Layer 11 of a small transformer language model trained on English Wikipedia (16 layers, counted from 0, width 96).
A neuron's activation on a vector x is ReLU(weights . x), where the dot is the dot product.
The model reads these tokens: "its " "the " "S" "un " "in " "the " "ou" "ter " "m" "ain" "-"

The vector x that enters this layer's MLP at each token. A number n stands for n times 0.054.
0 "its ": -3 54 -4 3 5 18 11 -4 20 -10 21 -16 0 -4 4 1 -3 20 -13 -5 2 3 35 -3 -6 25 0 -5 9 -2 -12 -15 2 0 -14 6 0 -22 0 -17 -1 9 11 11 -15 6 -25 17 -8 -9 -2 26 -4 1 -2 1 16 5 -2 10 -3 9 4 4 9 12 -5 0 38 -8 1 15 4 7 -23 -5 1 14 2 -7 -6 -4 -5 -2 4 17 5 -5 -94 -11 13 -20 -16 -32 14 23
1 "the ": -5 45 -5 -8 -6 14 2 2 18 3 21 -7 -12 8 9 -6 0 18 -15 -12 5 4 41 -3 -21 33 4 5 5 15 -16 -22 5 6 -19 -19 11 -5 -9 0 5 1 14 10 -9 -5 -22 28 9 -10 7 11 -6 -5 7 -19 18 -1 1 -10 11 15 2 6 5 -2 -3 -3 25 -8 0 8 3 0 -9 -14 -2 6 4 -17 -3 2 4 -2 -2 6 14 -5 -94 -4 10 -25 -5 -26 17 43
2 "S": -2 43 7 -3 7 26 -15 -8 46 -7 49 -47 -18 9 16 -1 -2 17 1 -54 -1 31 33 -30 -41 39 -24 17 40 -41 -9 29 7 12 -17 -41 21 -3 22 -9 37 0 -25 30 -4 -21 -61 34 12 29 -22 26 -10 -9 11 -36 32 -17 -20 19 -6 8 -22 13 -20 11 14 -33 30 -13 10 5 -25 -16 -15 -38 -12 -4 16 -27 15 -5 -9 -13 -20 -3 8 1 -22 -2 17 -37 -5 -10 23 81
3 "un ": -1 11 27 -7 3 -8 -25 -3 6 -1 31 -40 -8 39 57 -19 5 36 0 -34 -22 0 22 -11 28 6 -7 26 1 -16 11 -6 11 -1 -16 5 1 12 12 -18 28 16 11 -17 -21 -19 -44 53 -2 17 -25 37 -23 6 12 -23 6 -19 -10 -1 9 -16 -12 13 -6 -1 15 9 47 -25 -11 -17 21 -9 31 28 -33 17 14 -15 5 26 20 -16 -18 -31 -4 -2 -57 6 -18 -25 7 -52 36 31
4 "in ": -13 4 10 -1 -21 30 4 14 17 -20 24 -12 -13 18 18 -32 -11 10 24 -14 -6 8 26 15 4 54 5 30 20 -16 -5 -24 15 -4 -8 -20 3 -20 -12 -10 34 -5 1 -8 -23 3 -15 53 10 5 -10 10 12 -3 -10 -19 14 15 9 -19 12 19 -18 -8 -6 19 11 6 19 -5 -16 1 3 0 -2 -23 -38 17 12 -12 37 21 10 -32 -13 -2 6 18 -75 -21 11 -29 -21 -40 -4 45
5 "the ": -6 30 -8 -6 -13 13 -4 5 17 -7 24 -18 -15 4 10 -20 11 14 -22 -14 -6 15 47 4 -20 36 21 32 7 12 5 -27 8 -9 -32 -41 15 0 -12 -10 32 4 21 6 6 -6 -32 37 5 -16 4 3 -6 -7 10 -25 12 16 6 -33 14 30 3 5 -3 5 13 5 22 -11 -13 2 6 -7 -3 -16 -24 4 3 -6 9 1 5 -9 -10 -6 25 -4 -79 -17 11 -29 -5 -30 13 56
6 "ou": 3 43 26 2 11 -18 6 29 40 -26 38 -28 -10 -30 44 -26 -32 16 -14 -9 21 -1 49 23 -14 56 5 30 9 -1 -5 -11 -11 5 -19 -1 -6 1 -3 -18 48 -30 15 10 9 -33 -45 73 6 -27 2 49 -8 18 -17 -36 14 1 3 -11 -1 -23 -13 12 -32 44 24 -30 19 -2 -22 8 -2 -26 -9 -42 -45 0 -3 -15 33 -16 -2 1 -22 -12 -6 17 -33 -10 -28 0 2 -26 33 34
7 "ter ": 15 10 -2 -3 11 21 -5 17 0 -2 46 -29 -7 8 33 -9 -6 11 6 -43 -23 6 49 -9 7 27 7 26 19 1 -14 -4 -6 -13 -19 -19 6 -12 18 -18 40 6 -1 -4 22 -5 -39 45 -1 -4 11 36 -15 -5 8 -38 11 -4 -8 10 39 13 0 7 -13 13 17 -9 33 -41 0 16 -19 9 -2 -10 -41 12 11 -19 -8 6 7 -19 -20 -18 20 -4 -69 -10 24 -9 -27 -37 -16 38
8 "m": -7 21 -23 -3 36 30 15 6 17 -4 14 -71 11 -10 21 -11 -25 13 21 -32 12 -10 35 -8 3 23 -19 54 9 -23 -1 -19 31 -24 12 -38 -5 -49 -2 -7 33 1 22 0 -22 11 -54 23 29 -14 -8 11 -9 6 40 -29 35 4 -3 3 -20 -30 -8 7 -4 40 -10 -12 41 -21 13 2 -33 -22 39 -28 -38 30 -2 -54 40 -13 7 -44 0 3 10 16 -27 -17 -9 -36 -3 -12 36 53
9 "ain": -5 45 38 -22 -1 30 4 1 35 24 51 -41 -13 -5 42 -5 -19 7 -15 -16 -13 15 21 13 34 44 10 56 6 24 -25 -2 -24 -2 -17 -26 -9 -44 -5 -15 40 12 19 14 -22 -23 -19 41 -3 -12 -23 50 -13 -10 -17 -1 -4 12 9 -29 10 -13 -21 34 -21 -6 14 -15 24 -27 15 15 14 29 -5 -10 -76 29 17 11 25 -7 -20 -37 -3 -3 -1 25 -29 -18 -32 -16 -53 -46 28 0
10 "-": 8 67 8 -10 5 4 -12 -11 -8 30 36 -43 0 -23 26 -7 -17 -3 -7 -21 -3 6 31 0 8 37 15 31 2 -8 -8 -10 4 -8 -21 -18 -8 -35 -7 -15 16 5 21 5 8 -12 -39 55 6 -7 11 44 -31 18 9 -14 8 10 -20 -17 50 22 4 -9 -23 8 20 -32 32 -34 6 -1 -16 10 -26 -17 -14 23 10 1 -2 19 -14 -11 3 10 32 32 -61 -2 11 -27 -22 -22 -27 30

Each question shows the input weights of one neuron of the MLP. A number n stands for n times 0.013.

n82: 10 11 -12 -3 -13 -35 -22 -16 -32 -12 -2 -4 13 27 -6 7 -1 47 -18 19 -4 -1 -22 -9 -11 -17 -45 -3 23 12 16 27 18 13 4 -16 11 18 -5 -10 15 -16 17 -13 -17 23 47 -18 2 33 -4 22 -13 -2 41 17 16 8 -30 9 -17 -4 5 0 2 -24 -26 -5 -30 41 -19 -2 16 20 18 10 -6 28 -27 5 26 3 -20 9 2 13 -14 -6 -11 -24 -25 12 19 -43 1 -35
It fires most on token 3 "un "

n314: -5 5 -20 23 3 -9 24 -21 7 -31 11 -12 1 6 -7 -6 5 -34 6 -10 7 -31 14 36 -31 11 23 -6 -23 -6 10 30 -16 10 -24 -11 12 -13 -25 16 -8 -11 46 -15 36 13 6 -17 14 -22 7 -3 3 40 21 3 -2 -2 -23 -30 -26 26 14 -7 -4 -14 34 8 -5 4 36 2 25 -13 -23 -27 18 28 -28 27 -18 -2 17 -8 12 -3 -21 -13 5 -18 -6 -18 -20 -5 20 -10
On which token does it fire most, and how strongly? 5 "the ", at about 2.3

n323: -13 7 -16 26 36 14 11 -1 10 -6 8 24 15 24 9 -4 15 5 -13 2 15 -46 29 31 -13 26 -15 -32 -4 -21 -4 0 -25 18 -6 6 -10 -1 -37 11 -12 7 22 4 -5 33 -31 -19 8 -11 2 -23 8 3 2 -6 10 -23 10 -4 17 6 -5 7 -18 -18 -15 20 -9 30 29 27 8 2 -23 -38 9 21 -17 -6 1 8 15 -22 -17 -13 -32 22 5 10 -7 31 -17 -8 -19 -25
Its three highest activations, in order, are on tokens 0 "its ", 1 "the ", 6 "ou"

n339: 3 -6 -16 -16 17 -32 14 7 -7 -43 -16 10 -19 -2 22 29 -4 -22 9 6 -9 -5 12 -15 17 -3 3 30 -21 -16 -4 -30 4 2 4 21 -15 -17 -9 24 -22 -8 18 6 -15 33 -1 2 -10 1 10 -2 -25 -20 2 15 -2 33 29 25 2 5 10 7 19 -3 2 -18 0 -5 46 3 2 -5 -5 33 -17 6 11 -15 -10 -12 -11 18 -16 -21 -15 -11 -12 28 4 1 20 -9 -27 0
It fires most on token 0 "its "

n205: 29 7 43 -9 -6 -20 13 -6 -15 36 -11 -16 2 0 -2 15 2 -7 6 -8 4 -10 5 33 17 -21 17 4 -9 -6 -16 -18 21 19 -10 5 5 -2 -35 -12 13 16 -4 -2 18 -16 23 39 2 6 24 -9 5 -1 -11 27 23 4 13 16 -31 -5 -20 -27 -11 -11 35 20 -13 -10 11 -26 -3 -20 -16 17 -5 -21 -13 -23 -33 -8 -20 12 10 -35 3 7 -15 -13 -2 -6 1 24 13 -11
It fires most on token 10 "-"

n335: 23 5 1 21 7 -4 -22 11 32 7 10 5 -15 6 7 -9 -8 -30 -27 -11 0 7 -12 10 -20 -3 -4 -31 -24 10 1 -15 31 -9 -5 1 23 -8 -22 -16 -15 22 -25 -17 -11 8 49 -1 4 -1 4 31 -18 -18 27 6 -12 -5 36 -1 -16 16 42 4 1 -52 7 -15 -13 -35 7 -3 18 24 -53 17 23 2 5 -13 12 -15 -35 23 -16 -13 24 8 -12 21 24 30 9 30 -37 18
Its three highest activations, in order, are on tokens 10 "-", 1 "the ", 0 "its "

n375: 0 -33 -15 -10 23 -5 18 2 2 -29 -19 -7 -5 13 -9 16 -11 37 -11 1 4 -20 -15 21 24 -5 22 -18 22 2 -20 -17 -25 30 14 -4 13 -2 21 9 7 12 42 6 24 -23 -1 -9 20 -24 37 11 1 41 -5 37 14 -22 -5 10 -9 9 -34 -12 11 3 -15 -30 15 -5 46 15 40 -21 15 -22 1 -1 25 23 -3 -25 -18 -23 -29 -13 12 -4 -25 -32 -7 14 -5 6 6 -49
It fires most on token 9 "ain"

n243: 4 21 -11 10 -40 24 7 16 -16 10 -30 26 9 -7 -9 11 8 2 5 -4 -4 10 10 -11 -20 -6 -29 -10 -7 -1 20 -24 25 42 7 -6 6 7 9 -5 -18 13 -26 32 -8 -5 5 -28 37 5 6 -9 22 10 -34 30 15 3 -14 -24 13 12 -14 -18 30 -17 25 27 -23 -19 19 -39 -32 30 -29 -42 32 -19 -26 -17 -4 -15 -50 39 -28 10 39 -1 3 -16 -8 -16 -5 26 -4 25
It fires most on token 2 "S"

n192: -25 0 6 8 -22 -6 13 -5 8 -4 -6 6 -5 -16 -6 -8 10 5 30 -3 19 -4 -13 6 -14 -11 18 11 -9 13 38 10 18 -1 -4 6 -32 9 -29 -5 5 7 -4 -18 5 6 -4 -4 6 -21 9 -25 7 2 -2 -7 -8 19 2 8 5 9 4 -9 20 3 0 -17 6 -18 1 7 -10 -12 -11 -11 26 10 -2 12 -5 24 28 14 5 3 -6 -1 -33 -15 9 -9 -7 5 10 6
On which token does it fire most, and how strongly? 5 "the ", at about 2.4

n105: -37 17 -17 -19 -25 30 -8 -9 -3 -22 -3 17 6 17 6 10 -26 -1 6 24 39 -8 17 -14 31 -10 -7 15 -30 18 10 -8 6 5 -19 -13 -30 15 -18 26 16 -39 -14 16 11 22 16 -27 -5 7 29 -4 -16 1 33 26 5 -12 15 3 20 30 -19 -20 -21 -30 -11 -6 -17 -10 -11 -6 34 7 20 -9 2 -13 -1 5 22 9 0 12 -4 18 13 -16 4 2 3 8 4 -8 -16 7
It fires most on token 5 "the "

n143: 10 3 -10 -19 30 -13 -42 -27 -6 -32 4 -2 -5 40 -2 -10 28 -13 36 14 20 -9 10 1 15 -7 -19 -14 -6 16 18 13 -18 11 55 5 -38 -8 -13 -8 -2 -14 8 -2 -12 33 1 -12 -11 4 -9 -10 -10 -2 -38 -34 -20 8 -4 7 -11 -10 -11 0 -9 -14 -17 -5 16 11 17 -28 21 -6 8 31 -3 -7 25 18 2 33 0 11 -10 1 -19 -22 5 12 -23 -4 -2 -11 15 12
On which token does it fire most, and how strongly? 3 "un ", at about 3.5

n33: -21 -14 -17 -20 12 -19 -8 3 10 -13 0 -12 0 -2 -15 6 -6 -10 -6 1 -17 -22 8 4 17 -14 17 -22 -2 32 -6 19 -3 8 -6 16 -16 20 -16 12 0 -30 15 3 -5 -15 7 -5 6 -7 7 12 -12 3 -11 7 22 1 -12 -8 -1 22 23 -14 -11 1 27 30 29 -5 -12 10 14 -10 14 10 23 -20 -5 -11 2 -7 34 -12 0 -19 2 -9 0 -3 -12 -14 -18 12 -10 28
On which two tokens does it fire most, strongest first? 5 "the ", 3 "un "

n0: 17 -42 -3 15 7 10 25 10 23 34 3 15 53 -27 -10 -4 12 -21 -16 23 -28 7 -7 -19 15 -11 12 -18 24 7 -15 -1 23 2 -15 22 1 -22 6 9 -16 22 29 2 19 -25 8 -1 -9 -1 -18 14 10 1 -26 -23 14 3 2 17 -33 -20 -34 -8 12 2 -7 32 12 3 5 -18 2 -18 -21 24 -15 -8 9 -22 -32 16 3 -17 2 -2 4 -8 -12 -14 -32 31 25 6 19 26
It fires most on token 3 "un "

n251: 8 -19 36 -2 -4 43 -16 -23 33 20 9 12 -4 -13 -5 15 -20 -46 5 10 -12 5 -38 2 -15 24 -6 -31 15 28 -1 -16 -6 2 -8 30 3 -12 52 -21 -33 3 -21 49 -3 -3 -15 -22 11 8 -12 -8 7 23 13 3 -16 11 46 7 15 -25 0 -35 31 -1 -11 -23 4 -17 12 -21 23 -2 -1 -50 -5 25 11 32 14 27 -30 29 -18 -14 -16 -7 7 -27 -26 -7 9 17 -3 -5
On which token does it fire most, and how strongly? 9 "ain", at about 0.96

n266: 19 24 -36 2 0 -9 -17 -14 -34 -23 -22 -6 35 -6 11 14 8 -33 9 7 -36 -44 -1 4 -17 -14 -35 35 1 9 -19 7 17 53 16 10 -6 -14 8 -2 14 -11 1 18 24 -14 11 -4 41 13 23 10 -2 0 -15 -4 1 2 17 1 -6 18 -6 -47 4 42 14 -17 -1 28 3 -27 3 13 -25 -1 23 -8 -35 -16 7 6 -7 6 -17 8 37 -4 21 -12 3 -24 -8 14 -26 18
On which token does it fire most, and how strongly? 10 "-", at about 2.1

n44: -27 -10 -4 9 6 -18 3 4 -27 37 -11 3 -13 -13 4 3 32 9 13 -25 0 -21 0 12 -11 -8 -2 19 13 -6 -8 11 -17 17 -1 25 19 2 -7 -6 -10 -1 -8 -6 3 -17 -8 -20 18 -31 9 12 -29 44 51 29 7 -33 -33 5 29 28 13 -26 36 -2 -26 5 21 10 -10 21 5 -22 -13 -1 -25 38 0 22 3 10 7 -32 -1 7 -29 -18 -1 2 -12 5 9 -15 2 -39
It fires most on token 3 "un "

n193: -2 -17 22 -20 -33 11 1 -8 -15 30 -20 12 -15 -24 15 9 -16 5 49 44 13 15 -29 4 -14 17 14 5 29 10 -4 4 -27 7 6 27 -6 -12 4 -18 40 32 19 21 -33 -12 -20 -6 -21 -12 -2 -15 23 10 -2 -6 29 -42 30 -3 2 -18 -26 -1 -2 -21 -27 3 -4 -18 7 -14 18 25 4 22 -10 -8 -11 -1 -9 16 3 9 -28 9 -8 5 14 17 -3 8 16 -19 -12 11
Its three highest activations, in order, are on tokens 9 "ain", 3 "un ", 4 "in "